Layer 11 of a small transformer language model trained on English Wikipedia (16 layers, counted from 0, width 64).
A neuron adds its activation times its output weights to the MLP's output. To switch it off is to set its activation to zero at one token and run the rest of the model.
A neuron's activation on a vector x is GELU(weights . x), where the dot is the dot product.

Input weights of the MLP neurons that the questions are about. A number n stands for n times 0.018.
n7: -1 22 27 -22 6 -1 19 -37 -2 -11 2 4 11 23 18 -12 27 4 1 1 29 51 -23 36 2 -27 -33 11 -3 12 7 13 17 15 -9 3 1 -23 5 21 -35 -7 -18 -9 -21 21 -30 -7 -19 -41 33 -15 2 -23 23 -11 -35 11 -7 -13 -3 30 -30 -20
n53: 12 19 21 -16 10 3 -50 9 0 -2 -6 -1 -16 13 -6 17 14 -1 13 -9 9 15 -14 -36 -6 -9 -59 8 -15 -1 -3 -38 33 20 -11 30 -8 7 -2 -26 -12 -18 -1 18 -27 -21 -14 3 -24 -26 -3 -18 -9 30 -1 -75 -22 13 -43 4 14 28 -20 19
n67: -26 -25 22 -29 10 22 3 6 9 21 16 34 10 -7 -42 6 56 -5 -4 -5 33 -1 2 8 35 7 11 -30 50 5 -7 -20 21 -22 0 25 34 32 -12 -20 7 1 18 -14 -22 8 -47 -39 11 27 10 10 9 -12 57 10 29 -28 35 -28 -11 0 -11 17
n93: -36 22 30 13 1 20 52 -13 35 7 -7 17 -23 64 4 -17 -23 5 -1 18 23 -4 1 -2 -24 34 -45 -5 -12 11 10 20 3 1 -19 52 49 7 -9 -96 -13 -3 -38 -60 -4 20 -12 26 -28 -6 23 -34 30 18 13 -47 3 15 16 9 26 -10 47 -8
n119: -61 -3 39 30 50 -14 43 -29 -12 65 11 52 84 53 57 -7 58 -2 47 -41 7 15 -50 27 26 50 -19 -82 78 -47 60 -22 -24 -31 -5 52 7 44 -68 -10 -17 13 -7 6 17 -48 -47 34 -1 23 1 -42 17 46 8 -30 -24 -14 -4 50 89 28 29 30
n126: -1 16 1 -29 5 12 24 -35 -5 21 14 14 16 19 -37 -17 23 -13 16 14 3 8 -28 -17 37 30 30 7 11 14 -12 -10 -32 24 -3 41 62 9 15 -4 -32 -5 -11 -6 -41 -10 -31 -20 -14 -2 -2 26 -8 22 34 -19 7 2 -40 -19 35 -25 -23 -15
n151: -38 5 -9 -16 -48 3 38 -27 -37 9 -20 10 25 34 20 -16 28 -2 40 23 -9 -25 -10 -22 25 30 -11 11 -23 54 16 5 -15 10 25 74 70 39 -13 2 1 18 -4 -4 48 -11 -33 -4 -7 7 -28 9 34 8 5 45 -25 -13 -24 11 36 -20 -19 50
n158: 14 28 0 8 10 70 -17 -10 -17 -18 25 31 -3 23 11 -5 -23 -21 12 66 -2 -21 35 23 17 10 -6 -4 19 1 -28 35 -3 -10 5 -9 -15 24 1 -38 32 -9 12 -31 23 10 1 15 26 -17 -10 3 20 31 -12 -26 -4 2 17 -21 25 23 -13 47
n174: -22 3 -16 7 -17 -21 4 34 -19 0 1 16 27 31 -33 36 -21 -10 16 33 -5 14 -29 -3 -5 -12 30 -63 39 -17 14 59 19 21 41 -26 11 41 -14 14 15 27 -10 -29 20 7 -17 14 7 -14 39 9 6 -21 -13 16 -12 -42 -16 -9 -18 33 6 -26
n177: 13 34 -4 -57 14 65 28 -12 -17 -25 -11 -36 45 18 69 3 -24 63 1 12 34 -26 -6 1 -31 42 8 -21 32 -42 23 -13 12 -6 2 17 22 6 23 8 -8 -68 14 -59 8 -33 -21 25 7 -26 15 -24 -12 -13 -37 8 6 -17 26 17 22 -16 19 -13
n184: 36 14 -12 20 32 -4 19 -12 -12 11 9 -57 32 36 -6 7 37 -15 18 -15 -8 13 24 -1 -19 1 -22 11 2 -22 11 -46 -4 -8 -26 -44 -30 -55 -21 46 -6 -10 26 11 17 1 11 -47 -1 15 13 9 -23 -23 17 -14 -1 -11 13 5 0 31 14 39
n194: -15 -58 14 25 7 -25 8 -16 -31 23 6 19 -23 -9 30 -20 52 -49 8 20 -12 -28 -24 30 0 9 -10 -13 25 2 13 47 -7 36 -22 5 10 -22 2 9 -5 -27 -3 -65 3 -28 1 -17 19 -9 9 -20 3 15 -52 -12 19 14 -31 -3 -21 68 21 -46
n218: -30 7 -22 17 -8 -27 15 1 20 -53 -37 -4 29 -16 0 -34 11 10 29 8 -7 -33 3 -27 -10 28 -10 -8 11 -56 -5 -39 5 -14 14 40 28 -11 -7 23 10 10 14 -17 18 -26 -9 36 34 -39 44 -3 21 -13 -1 -18 34 15 21 -8 23 15 16 -45
n223: 5 5 25 -42 -3 -27 14 -5 -18 -22 33 -56 -10 1 6 -9 -22 -10 -55 20 -7 9 18 18 4 -18 -15 28 -20 30 2 -12 -14 24 15 -14 33 17 -38 -3 9 26 -19 -12 -7 16 -17 -19 13 18 -15 6 25 6 -2 -34 -13 42 3 -27 -16 -5 -16 23
n228: -8 -58 -21 -17 -14 17 19 7 -43 22 2 -13 -19 24 -8 -28 -5 -28 -5 -11 0 -17 -66 12 -38 0 -17 -12 33 2 -22 -5 13 -1 64 3 -13 25 7 -25 -8 -8 -30 29 27 -19 6 8 -42 -9 25 10 -2 2 -33 13 -28 -14 -23 22 5 -9 -21 30
n249: -4 33 -14 27 18 -26 16 27 12 13 43 -5 11 -1 11 -13 -1 14 5 8 18 25 -16 17 12 6 -11 -8 27 21 -7 22 -3 -53 -60 20 -46 -28 -19 -15 9 7 -30 -6 -27 25 -2 9 -40 24 36 7 -19 -5 -13 -9 2 32 6 -7 -2 1 -11 2

Output weights of the MLP neurons that the questions are about. A number n stands for n times 0.007.
n7: 18 -11 -2 24 16 -11 -19 -18 0 16 -24 -4 20 -1 -2 19 -6 -21 4 24 14 -24 21 -6 27 11 41 3 -55 5 20 -10 1 -30 -2 17 19 -19 -23 -9 -7 19 -17 -2 0 -14 -13 -12 -12 -3 4 -7 -33 10 -39 -25 -18 -4 2 1 -3 -5 10 74
n53: -16 -10 -7 13 -8 -25 57 4 -3 -5 -16 1 0 -23 -8 -5 -9 -33 -14 3 -31 12 24 5 -6 3 21 16 -1 13 8 8 -7 -7 2 -4 19 -23 -9 2 17 -2 -20 -24 5 15 31 -12 35 17 -14 -14 8 -8 -49 21 -1 -39 14 0 -6 -39 16 3
n67: -12 33 -15 -9 -1 -39 35 -38 1 15 -4 15 0 -29 36 1 -1 -10 -6 -11 -11 25 23 -8 -1 29 0 13 -18 -15 -19 20 -47 29 5 -30 7 -6 8 2 -41 29 -20 -34 39 -30 11 20 45 -5 22 -5 18 23 6 7 6 52 4 14 2 -5 -52 -28
n93: -2 -19 -22 -15 -8 -29 23 19 14 -32 -10 -24 14 -3 -13 22 14 12 -43 67 13 -19 27 36 3 3 -30 36 17 10 25 2 5 49 7 23 12 -15 38 -1 -6 -28 28 -25 -22 45 41 12 -12 15 79 -1 -11 -41 55 -63 -14 -8 0 -26 11 -23 -29 -22
n119: -13 -42 -24 3 24 10 13 24 -4 -13 23 -44 19 25 -3 9 23 28 -31 7 52 -18 -1 -21 6 6 -9 0 9 -3 -15 22 18 -7 -21 -3 32 29 4 22 7 18 79 10 -37 15 35 19 -17 11 20 10 0 -9 94 14 -14 1 -15 -62 13 -6 -12 -33
n126: 8 0 22 -42 -1 -22 11 -3 -19 5 18 -9 9 1 -17 23 1 -16 3 -11 30 20 -12 -21 -4 -4 15 -11 16 17 18 16 -18 -7 -20 23 -6 35 63 -16 -44 -5 2 -32 -29 -17 -33 48 -8 -6 8 -36 5 8 37 -9 0 -38 -1 -14 -20 2 0 22
n151: 45 -56 -5 -7 -22 10 -13 43 -17 -2 1 -34 -10 -6 12 34 -1 9 -1 38 16 -10 -10 12 -10 -21 -22 -25 12 30 -18 20 0 37 -20 14 -7 18 9 1 -4 -5 81 4 -27 -1 22 19 -38 -7 2 15 32 -13 62 -22 -15 -32 -14 -1 -11 33 -8 -19
n158: 17 19 37 10 10 -19 32 -29 34 -32 17 5 -20 19 -27 -19 -19 -1 25 -9 -4 -12 22 -15 -15 -3 29 0 54 16 16 -30 -3 -8 -34 -7 -10 35 12 3 18 3 -6 4 60 -10 -34 -37 -16 13 7 -31 23 39 -16 14 -27 3 13 -5 -12 -4 0 29
n174: -3 4 -4 -39 -14 -17 19 -18 -16 19 36 2 1 -24 8 20 22 62 26 -22 43 10 -7 -26 8 -51 34 15 45 -13 -7 0 36 12 20 17 -36 -14 -16 6 47 25 -12 20 -1 -21 -19 -27 -24 38 29 -22 -23 -10 -34 5 -27 25 -24 -16 23 -1 -20 57
n177: 21 36 -11 -39 -10 26 41 7 -58 2 47 -44 -17 27 -7 21 7 24 -35 0 -63 -29 -22 -1 -27 -54 -27 7 13 16 -2 37 61 29 -25 -19 -5 -11 16 14 15 -61 78 0 -21 30 25 65 29 17 -34 -36 -14 -16 -76 54 -4 -17 25 39 -4 -57 14 -11
n184: -20 28 -16 -6 -27 -13 -4 0 6 -1 -6 38 -4 -30 8 9 -34 -6 -41 -5 -6 -6 -15 11 24 -14 14 -14 -26 24 0 24 -5 10 26 39 22 28 22 -10 10 5 -65 14 -21 14 11 39 4 6 -24 -4 20 23 -25 3 -5 25 -15 1 -8 -19 24 -5
n194: -1 26 -50 27 -3 6 10 -18 7 -23 25 27 42 -19 12 10 28 -5 -8 -4 -6 15 25 21 18 -10 32 7 1 10 39 8 -37 -12 41 -9 -3 42 20 8 46 57 -12 -37 8 -21 3 28 -8 1 -4 43 16 -23 9 59 -14 0 -19 -44 3 -28 25 -39
n218: 8 37 -47 6 11 -15 31 29 -16 19 -38 13 9 -6 -24 27 17 3 13 -25 32 -30 -10 5 -10 -16 -2 -1 -51 -4 12 -28 9 2 25 -18 -26 -35 -20 -15 -17 -12 22 -36 14 -5 0 42 -24 -63 60 11 -17 -1 37 -32 43 14 19 -29 -13 -3 -14 -20
n223: -1 0 -17 46 -3 22 0 -27 1 14 -28 25 -3 -10 -11 -2 8 5 46 -7 -15 24 -41 -24 -1 -7 -5 -8 -29 -22 2 -29 7 -4 -11 8 -4 -3 18 22 -3 -15 -4 14 -6 27 -8 -13 -8 -41 -7 23 -42 0 -18 5 6 -27 12 15 16 46 18 42
n228: -3 29 24 44 23 -6 -1 7 23 -44 -24 -1 -26 -9 9 34 -4 14 -3 -2 4 -8 9 -5 -20 25 -2 20 -16 2 11 -31 1 12 -23 -42 -14 -27 14 4 -1 35 -19 -24 -4 -16 -10 13 -3 -12 -3 39 4 -13 54 11 7 -17 29 -7 4 -11 -9 -10
n249: -35 5 20 -3 21 27 -32 34 -1 1 -25 23 -30 -16 -11 -13 -22 -1 -3 -3 -32 -14 -13 7 20 3 39 1 -15 5 18 -5 2 -2 23 5 1 1 7 13 -18 -24 -13 -4 23 15 -6 -18 18 -27 -14 -41 29 -24 12 35 23 16 -8 15 5 0 35 20

Each question names a token from some text and the token that comes next. It shows the vector x that enters the MLP there. A number n stands for n times 0.052.

Then comes g, the gradient of the next token's log-probability with respect to the MLP's output, scaled to length 1. A neuron's effect is roughly proportional to its activation times (output weights . g). A number n stands for n times 0.0059.

" player", then " who"
x: 0 61 13 -8 28 -23 -3 -57 -7 11 -37 27 -6 -40 -10 7 -3 19 -2 -16 3 26 -21 0 -18 -37 18 15 -17 13 -7 -12 21 3 -2 -8 14 -19 25 8 -19 -18 -35 43 42 20 -22 -28 10 3 -29 -5 -3 55 -22 -2 17 22 -27 29 -8 27 1 -5
g: -29 -13 2 6 -15 -16 -23 4 -12 35 -29 16 25 5 -29 29 -32 13 -3 45 -2 -15 -5 -7 -15 11 21 28 36 17 -16 21 -2 -27 -57 1 -11 -44 -18 -35 14 5 -6 4 5 21 -10 12 0 21 12 57 -3 3 -6 -24 -10 22 12 5 -21 9 12 7
Which two neurons, each switched off alone, lower its probability most, in order? n7, n53

"G", then "ro"
x: 0 30 -21 -22 23 -6 -63 -5 -1 16 15 54 -18 -1 -23 4 11 6 10 -34 3 15 -3 -17 13 -26 10 18 -4 3 -21 -15 13 -16 11 -18 -17 -26 -6 11 -3 -1 -27 11 39 12 19 -31 37 -20 -43 -18 -54 3 -26 35 42 19 19 10 7 -1 28 53
g: 2 14 -19 9 0 -18 -7 -30 -6 -8 23 -31 5 -24 30 -16 -37 -21 30 -15 5 -3 -15 -17 17 4 29 -12 45 36 -44 -11 -33 -29 -6 -31 -25 36 7 12 2 -12 4 1 11 18 4 34 -29 -21 10 8 18 20 2 16 -16 31 -14 25 -22 15 33 17
Which two neurons, each switched off alone, lower its probability most, in order? n184, n158

"phe", then " Pir"
x: 21 3 -1 -23 27 -8 1 -13 -2 36 27 -18 -43 -3 -1 -33 -27 -20 -16 -57 22 6 -13 25 -69 5 26 40 30 -1 28 2 54 -2 0 -26 -37 -28 20 10 -27 33 -18 33 46 -11 -13 -3 -11 13 -40 -8 -9 18 2 6 -2 23 -6 9 -25 -2 -2 48
g: -17 17 47 33 18 -12 14 22 -10 6 -19 -11 -30 3 -15 35 15 15 -6 28 -2 -23 -3 -27 -4 -18 16 -9 -34 34 -15 -11 -7 59 1 -10 42 12 0 -11 -3 -13 -10 29 22 10 -14 -32 -24 -30 -22 41 -2 15 -20 -8 11 -20 -30 -2 -2 -15 -3 -2
Which two neurons, each switched off alone, lower its probability most, in order? n228, n184

" host", then " nation"
x: 7 75 -24 -5 10 -20 2 -26 20 17 -12 8 3 -8 -39 -2 -25 -19 22 1 -11 18 -21 -8 -19 -30 8 -2 -37 -2 8 0 35 -16 -17 0 6 -20 1 14 -9 8 -44 56 22 40 -24 -16 32 5 -37 -10 -16 18 -8 16 40 18 -24 42 16 1 -10 2
g: -12 -13 11 -4 -33 -20 10 19 17 16 4 -3 -8 15 -10 61 24 -9 12 22 -28 -26 -31 -30 2 20 -7 9 -28 1 -15 -10 5 -1 -34 3 -22 -2 25 17 -15 -31 -15 -45 9 -2 12 26 4 -3 35 -5 2 29 -20 48 -27 -1 12 16 34 22 0 -32
Switching off which neuron hurts the next token most? n126

" performance", then "s"
x: 4 84 -10 -11 19 5 5 -59 6 10 0 17 -12 -44 -29 -18 -8 -17 14 -5 -25 -1 -1 18 -23 -26 17 16 -46 -6 12 -8 15 -6 14 -32 32 -7 26 18 2 0 -37 36 21 25 -6 -31 16 -6 -12 -14 -19 13 -15 9 26 8 -13 32 9 1 27 -3
g: -6 -2 -40 20 -39 6 -20 -10 37 11 0 -3 -4 6 -5 14 -4 -49 41 -4 18 26 -39 39 -18 16 3 2 -2 -14 34 -27 -6 18 -11 -22 8 -5 24 -4 -27 -24 6 22 -47 -22 -6 -19 21 0 12 -2 18 -14 38 -1 -9 21 42 4 7 -14 -12 18
Switching off which neuron hurts the next token most? n126

" U", then "-"
x: -9 52 -10 -7 9 -29 -40 -33 20 5 -3 12 -3 -4 -26 19 -34 -19 44 -63 -11 -8 2 16 -13 -15 11 10 -18 -13 12 -21 24 13 5 -24 1 -40 21 -9 -8 3 -38 12 12 26 9 -3 6 17 -29 0 -54 30 -9 46 0 38 -6 24 37 28 21 11
g: 7 26 -7 -2 9 -3 -11 13 24 24 -4 31 1 -48 -2 -35 25 -24 20 -18 13 -11 13 42 3 -14 -2 -21 7 -11 -6 33 1 27 -25 -1 40 2 -5 -14 -5 16 -19 26 22 -39 -13 -18 28 -4 -17 22 5 -3 -1 -14 0 -2 -19 -54 -31 49 -23 -1
Which neuron, switched off, raises the next token's probability most? n53

" Ne", then "x"
x: 27 29 -51 -2 9 6 -25 -18 27 1 -11 12 7 -4 -28 1 -33 7 4 -26 -23 14 -16 5 15 -2 11 11 -11 -1 11 4 8 28 -30 -40 -23 3 13 -21 -20 0 -53 -7 13 8 -18 -7 43 34 -2 23 -67 35 -6 31 5 18 36 15 -27 -5 18 58
g: 3 39 12 8 31 3 -5 -8 0 -22 5 -14 -29 5 -3 -32 -30 -12 34 -18 -3 1 0 8 47 -33 24 19 -12 -32 33 -12 23 42 -7 8 -45 20 13 -1 -33 12 32 -20 -24 -36 -14 2 9 34 26 0 8 15 -22 -4 -5 -22 -24 1 13 10 1 -21
Switching off which neuron hurts the next token most? n158

"cade", then "my"
x: 18 61 -19 -4 6 -2 -15 -40 14 29 4 27 -10 -29 -25 -23 -37 23 22 -15 13 4 -11 -4 -8 12 4 58 7 -6 37 -8 -26 -16 -15 -6 2 -25 34 15 -24 30 -55 7 19 16 -6 -13 5 -5 -28 -19 -7 15 -16 15 14 30 -22 19 -6 7 31 -45
g: -42 3 49 19 -4 -31 7 34 0 16 -21 -1 -28 -27 29 -4 21 12 7 13 16 -24 1 -14 -17 -3 -1 6 11 8 2 -39 0 20 22 11 41 -8 -10 23 43 -15 18 -23 6 5 -5 -18 16 -15 -15 6 23 -44 24 -27 -26 9 -31 27 -30 3 -7 -20
Switching off which neuron hurts the next token most? n249

" |", then " at"
x: -8 38 -7 -29 19 -5 23 -8 5 29 5 20 -9 -16 -1 -12 4 -26 24 -16 -12 3 45 7 -25 -33 23 11 -9 14 16 -12 36 20 22 -4 -16 -34 14 -4 -12 -12 -23 20 31 -5 -11 -45 23 16 -5 -6 0 15 -67 18 -2 15 -1 12 -6 -32 29 -11
g: 2 6 -14 -17 1 15 40 -63 -24 -50 29 -1 11 -31 6 -17 0 12 -5 -38 -4 -18 25 6 -7 -20 -24 4 7 29 23 10 18 -14 5 -8 24 -20 17 25 23 1 4 -17 41 -19 3 28 -7 -6 -2 -42 26 -14 17 -8 37 4 -13 -4 0 17 17 -25
Which two neurons, each switched off alone, lower its probability most, in order? n194, n184

"s", then "ca"
x: 13 31 -6 3 -8 -29 3 -15 35 8 -23 25 29 -30 -67 -12 -53 -7 -2 3 -9 -22 0 3 -71 -15 9 1 20 0 -2 9 -9 10 39 -32 -2 -14 -15 25 -28 39 -42 22 39 26 26 7 10 30 8 -32 -36 15 -4 15 27 45 15 3 9 -27 4 3
g: -12 32 5 12 -5 -16 0 17 27 -9 -28 -30 -41 -17 -7 -18 -15 7 10 -35 52 -9 -8 -11 10 -18 46 16 -11 -4 -10 -34 18 31 21 23 -2 13 10 26 -15 27 23 -7 21 5 -19 7 21 -31 32 -21 3 36 3 -10 -49 -5 -11 -3 -7 -22 -10 -1
Which two neurons, each switched off alone, lower its probability most, in order? n174, n218

"0", then "2"
x: -14 60 -1 -9 9 -41 14 -3 35 58 10 18 -11 -48 -27 12 -30 -58 6 -4 -28 11 12 2 -2 -20 11 5 -23 -19 2 18 26 -9 6 -29 11 -32 19 9 -7 2 -20 1 -12 15 -15 -9 34 28 5 -13 -42 24 -33 38 28 -3 -5 27 6 -4 11 10
g: -33 -10 -32 -12 -47 -9 30 -39 -18 -21 29 13 -9 9 2 31 17 -14 29 -56 -2 1 12 7 14 -29 -5 -20 26 -4 24 -1 1 6 -5 -21 -25 6 7 16 -4 -9 -10 -32 15 -6 27 -16 -9 31 21 29 22 4 5 24 17 37 -36 19 -18 4 14 4
Which two neurons, each switched off alone, lower its probability most, in order? n174, n194

" Field", then ","
x: 23 53 -28 -3 -19 -28 16 -23 11 15 -19 44 -18 21 4 6 16 -25 -12 -15 2 9 3 0 -24 -50 24 51 -38 6 5 -3 5 -28 15 -33 18 -42 31 39 -4 -26 -23 23 15 6 -8 -20 34 -14 -47 12 -27 -8 -18 10 -4 12 6 21 -34 20 35 31
g: -1 6 11 -7 41 16 29 20 1 -1 -12 -7 5 -19 1 -22 -20 -5 -59 -29 31 26 42 -42 -28 5 6 11 -12 3 -23 16 -3 -15 -20 4 26 -9 11 8 35 2 11 -1 65 -12 12 -4 3 6 -20 -27 -21 -12 9 4 -1 -27 -27 9 -26 -7 18 25
Switching off which neuron hurts the next token most? n7

" win", then " over"
x: 7 59 2 -8 15 -3 -22 -72 14 34 6 3 11 -25 -23 -30 -28 13 2 -34 -3 29 13 12 -21 -18 24 0 -30 -11 14 -27 28 -15 -7 -22 5 -3 30 6 -31 -30 -31 36 25 7 -8 -5 31 11 -10 -6 -5 14 -35 15 12 54 -7 12 1 20 20 12
g: -47 1 -11 -20 12 33 -43 -7 -42 -6 12 -24 -2 -10 15 -14 4 6 12 -16 8 36 5 2 -5 -1 2 -17 38 4 18 7 -2 5 -36 -5 -27 31 -21 -3 -21 21 15 14 18 -13 -28 63 21 -2 35 4 13 -5 -17 13 15 10 29 -28 -14 -21 11 -25
Switching off which neuron hurts the next token most? n177

" not", then " like"
x: 17 52 17 13 1 9 -28 -51 12 -19 -12 31 -8 -32 -15 -10 -13 -23 14 3 -26 23 23 -6 -6 3 49 3 -47 2 -24 16 24 -17 -21 -9 -14 -28 -5 2 -15 16 -25 33 36 7 -15 21 46 -3 -25 16 -11 22 -32 36 29 11 -18 14 -8 -26 -8 12
g: -7 -7 22 0 -5 -10 20 -10 -44 -33 -22 6 21 48 -46 6 -24 12 -13 -13 -29 -20 -30 25 2 8 -22 -24 -1 5 25 57 -24 8 28 10 7 -11 -33 23 38 -11 -26 7 -4 14 28 -15 12 -9 15 18 21 15 6 -17 32 -17 -7 -9 -8 -1 -3 14
Which neuron, switched off, raises the next token's probability most? n158

"k", then "ick"
x: -6 32 -23 -35 13 -11 -21 -21 14 33 1 29 -14 1 -39 -5 8 -17 39 -26 -10 15 -9 -27 28 -13 22 3 8 -20 7 -9 32 -34 16 -28 -19 -7 -1 29 3 1 -43 7 16 -14 14 -48 3 11 -34 -22 -28 4 -15 13 67 8 21 14 15 22 9 55
g: -9 6 -9 -5 23 -16 -7 -4 6 -31 -28 9 24 -20 -6 -14 -14 -22 14 70 21 14 -39 -21 13 -22 -31 31 9 -20 -1 7 6 1 -10 -16 -42 23 -10 14 -15 6 -12 31 2 -16 12 -14 59 2 -2 14 43 -22 -11 -19 -10 14 19 9 21 7 1 -15
Which neuron, switched off, raises the next token's probability most? n119

" Cre", then "ma"
x: 10 75 -48 -14 13 13 -43 -10 0 19 -2 27 10 -16 -16 -8 -27 1 25 -24 -20 1 0 29 -7 -6 2 17 -20 -26 -10 1 -3 -10 -17 -30 0 -12 30 -16 1 23 -20 26 23 16 -14 -13 58 0 -47 -26 -30 17 8 26 -3 7 35 26 -28 -31 18 27
g: -14 -6 29 16 -12 -27 -37 31 3 13 -3 2 17 -6 -22 57 7 -15 -8 -7 -14 12 12 -3 -29 -11 -8 -28 17 3 -18 0 -34 -20 2 -14 5 -18 18 -28 6 21 -10 40 9 22 -16 12 -55 -19 12 -8 -25 24 6 15 -3 4 -11 44 -16 18 46 19
Switching off which neuron hurts the next token most? n158

":", then "\n"
x: -15 66 4 -2 15 -7 -5 -33 12 0 -31 33 -10 -12 -11 -12 0 -11 32 -23 -40 16 5 -15 -11 -7 19 2 -17 -20 -1 -20 23 0 17 3 5 -14 6 -3 2 24 -34 13 24 15 -19 -22 33 6 -19 -8 -11 13 -55 6 12 7 17 41 2 -13 20 31
g: -23 -4 -4 62 -1 0 -8 -4 -29 35 -20 -10 12 2 28 23 45 -3 -4 -42 -18 19 -26 -5 12 -7 -13 -13 54 -6 35 32 -4 23 19 -33 21 -17 -5 13 -24 18 15 -8 -12 7 2 1 -2 26 -11 -38 -9 -10 2 -26 -18 20 -2 -4 -24 -22 -11 -4
Switching off which neuron hurts the next token most? n119

"\n", then "=="
x: -14 45 5 9 11 -8 -2 -29 11 17 -9 47 -1 -4 -10 -21 -5 -25 33 -27 -31 17 -6 5 -6 -8 19 -4 -12 -2 23 -14 1 -12 20 17 0 -27 -18 -4 -5 22 -52 19 19 7 -33 -9 31 20 -33 -6 0 2 -55 -3 14 17 11 27 1 -1 24 41
g: 24 18 20 -17 -26 -23 29 -16 -21 -16 -12 22 11 -33 6 -14 -40 -18 7 19 -3 29 5 17 -5 1 -48 -11 -18 33 22 13 -9 19 33 -4 -2 -29 24 7 20 42 1 -13 5 -3 23 48 8 14 -20 -20 -17 0 -2 -30 -34 -3 -22 -12 34 0 6 -20
Which neuron, switched off, raises the next token's probability most? n119

" years", then " as"
x: -1 71 13 -2 33 1 13 -32 5 0 -22 21 -6 -8 -26 -1 -29 -11 -1 -44 -15 -4 9 1 -30 -10 33 13 -36 -4 19 -17 9 -5 -6 -17 17 -5 13 -13 8 29 -39 10 45 30 -21 -23 24 3 -38 -15 -18 19 -37 23 25 14 -20 6 -3 22 25 20
g: -20 2 1 22 -21 20 6 27 -25 -54 5 -10 1 -28 -9 11 26 -5 64 -17 -9 -40 -37 44 -11 -7 -10 -1 5 18 -7 -1 17 -17 27 -19 -5 39 -10 -31 7 -5 -8 14 5 -16 -14 -1 13 -12 6 26 -16 28 -5 -10 34 8 -10 -31 3 4 35 4
Switching off which neuron hurts the next token most? n223

" in", then " France"
x: -4 57 4 -6 5 -10 7 -33 17 20 -10 28 -7 1 -7 -12 -14 -18 25 -24 -26 9 -2 3 -9 2 27 1 -21 -15 20 -30 1 -13 11 14 15 -11 -12 -2 -13 -1 -53 13 28 6 -31 -7 24 5 -21 -5 -11 25 -57 21 0 19 18 29 3 2 25 32
g: -19 -7 -4 25 -29 3 3 0 4 -15 -71 -19 20 3 20 0 5 -5 1 -4 15 -25 -44 51 3 -9 15 8 -17 37 -2 -29 -22 38 0 45 19 -37 16 14 0 19 22 -20 -28 -9 -3 -21 10 -11 18 -9 33 2 -3 3 4 11 27 0 -8 -2 -26 0
Switching off which neuron hurts the next token most? n151

" (", then "K"
x: -1 50 -19 -12 14 -16 -21 -23 27 15 7 9 6 9 -19 -21 -18 4 4 -55 -35 13 -12 -31 -2 -11 19 30 -8 -17 20 -10 3 -13 24 -26 18 -23 -9 5 5 -16 -14 2 20 18 12 -44 23 22 -6 29 -9 44 -45 23 4 32 22 6 -20 -27 24 46
g: 6 -24 -13 15 31 -12 -33 18 0 -11 33 35 -17 17 18 20 32 -15 5 -12 5 1 -27 5 41 34 -13 1 29 23 -13 -18 -1 -6 -8 -9 -3 -6 -22 8 -11 -19 -6 27 10 17 -20 15 -72 23 -15 18 -21 13 -9 -36 -6 -33 27 -4 9 -31 6 8
Switching off which neuron hurts the next token most? n223

" factor", then " to"
x: -4 95 -9 -25 -2 -19 -2 -40 -7 10 -18 37 -15 -33 -52 -5 2 -2 5 0 -4 19 -11 -15 -11 1 22 25 -36 -12 7 -19 39 -2 0 -4 10 -34 13 1 -8 -7 -31 13 19 44 -16 -16 23 18 -33 -7 -7 18 5 8 17 49 -17 15 -13 3 -6 15
g: 5 -14 -35 14 3 -10 19 5 13 -15 -6 -42 13 -1 11 -20 7 41 24 24 -39 -23 4 -35 -5 -11 -17 15 -23 8 -38 18 12 -20 -23 -5 25 20 29 -24 -13 0 -11 25 18 14 9 -32 12 5 -5 7 -18 49 1 29 22 -18 30 -34 16 24 -29 -8
Which neuron, switched off, raises the next token's probability most? n126

" would", then " withdraw"
x: 16 35 18 -9 1 15 -29 -44 18 -1 -26 18 -8 1 -14 -6 -9 -21 17 -30 -10 0 1 -29 -11 -22 50 2 -34 17 -24 5 7 -18 -16 -26 9 -20 10 14 6 22 -33 46 39 16 -15 26 40 10 -41 10 -8 27 -47 11 22 10 -5 29 -2 -6 -9 24
g: -10 -15 -5 -33 8 15 21 28 16 30 -10 -43 21 -9 46 -16 23 34 22 42 3 -16 -6 -25 -18 15 23 -1 -18 25 18 -12 -4 -44 -9 29 -14 -17 11 -8 16 -10 -2 -37 12 -17 -29 4 -26 -24 -31 29 -26 4 2 1 25 1 25 -8 -22 3 10 6
Which neuron, switched off, raises the next token's probability most? n158

" time", then ":"
x: 26 45 -11 4 10 -12 26 -50 -1 24 -12 -3 -19 -21 -17 -27 -6 12 21 -38 -28 -7 39 39 -28 -32 35 41 5 -12 -24 -7 1 -6 2 -44 3 -17 21 -8 -8 -4 -24 15 20 45 -16 -27 27 -10 -40 -3 -20 38 -25 1 5 14 -10 29 -4 37 16 15
g: -31 -4 10 -6 -2 18 -38 32 24 -11 -1 -9 2 -1 -21 10 -3 0 3 2 -41 34 47 -1 -21 30 -4 44 23 -15 -7 4 6 -4 3 -43 0 -7 8 -23 -30 -15 11 -16 7 9 -51 -11 33 -9 -19 0 10 16 -12 -4 -21 32 6 -4 -25 48 27 13
Switching off which neuron hurts the next token most? n158

" run", then " ("
x: 14 44 -20 -30 11 -24 -5 -24 21 28 12 7 -7 -44 -5 -20 -7 3 -24 -24 -19 30 26 15 -20 -39 30 -8 -16 -23 14 5 25 0 6 -27 15 -11 -21 26 -27 -17 -43 63 20 3 11 -7 51 10 -18 -9 -3 12 -40 20 27 30 -12 15 12 -4 14 21
g: 5 -2 4 -17 44 -22 35 -10 0 25 21 5 -9 -36 8 14 21 11 5 -28 -19 -10 -2 -39 -22 22 6 12 -49 0 8 -39 17 53 5 -10 -1 -23 29 18 1 9 -6 -3 34 -11 18 0 -38 14 17 -4 -14 -11 15 -3 0 10 -44 -34 -13 25 13 -6
Switching off which neuron hurts the next token most? n223

" bi", then "d"
x: -1 43 -24 -9 -21 -19 1 -32 8 54 -10 35 -32 -25 -57 -8 -31 -13 42 -17 -16 19 0 12 4 -51 21 5 -9 -9 -2 -11 17 -3 8 2 18 -24 38 -7 4 -1 -45 29 14 -3 -9 -2 16 2 -7 -15 -23 20 -22 27 -13 25 34 34 4 -11 10 32
g: 34 16 3 5 -13 -9 -13 -5 -33 28 11 -6 -7 -42 21 -17 3 25 14 -22 8 -14 29 1 -20 51 32 19 -25 -16 -14 -49 -8 7 11 31 -10 -10 48 47 24 -5 -3 3 -29 -26 -14 -20 22 11 -17 -26 10 20 -3 -2 2 4 -8 -7 -7 -33 -1 -4
Switching off which neuron hurts the next token most? n228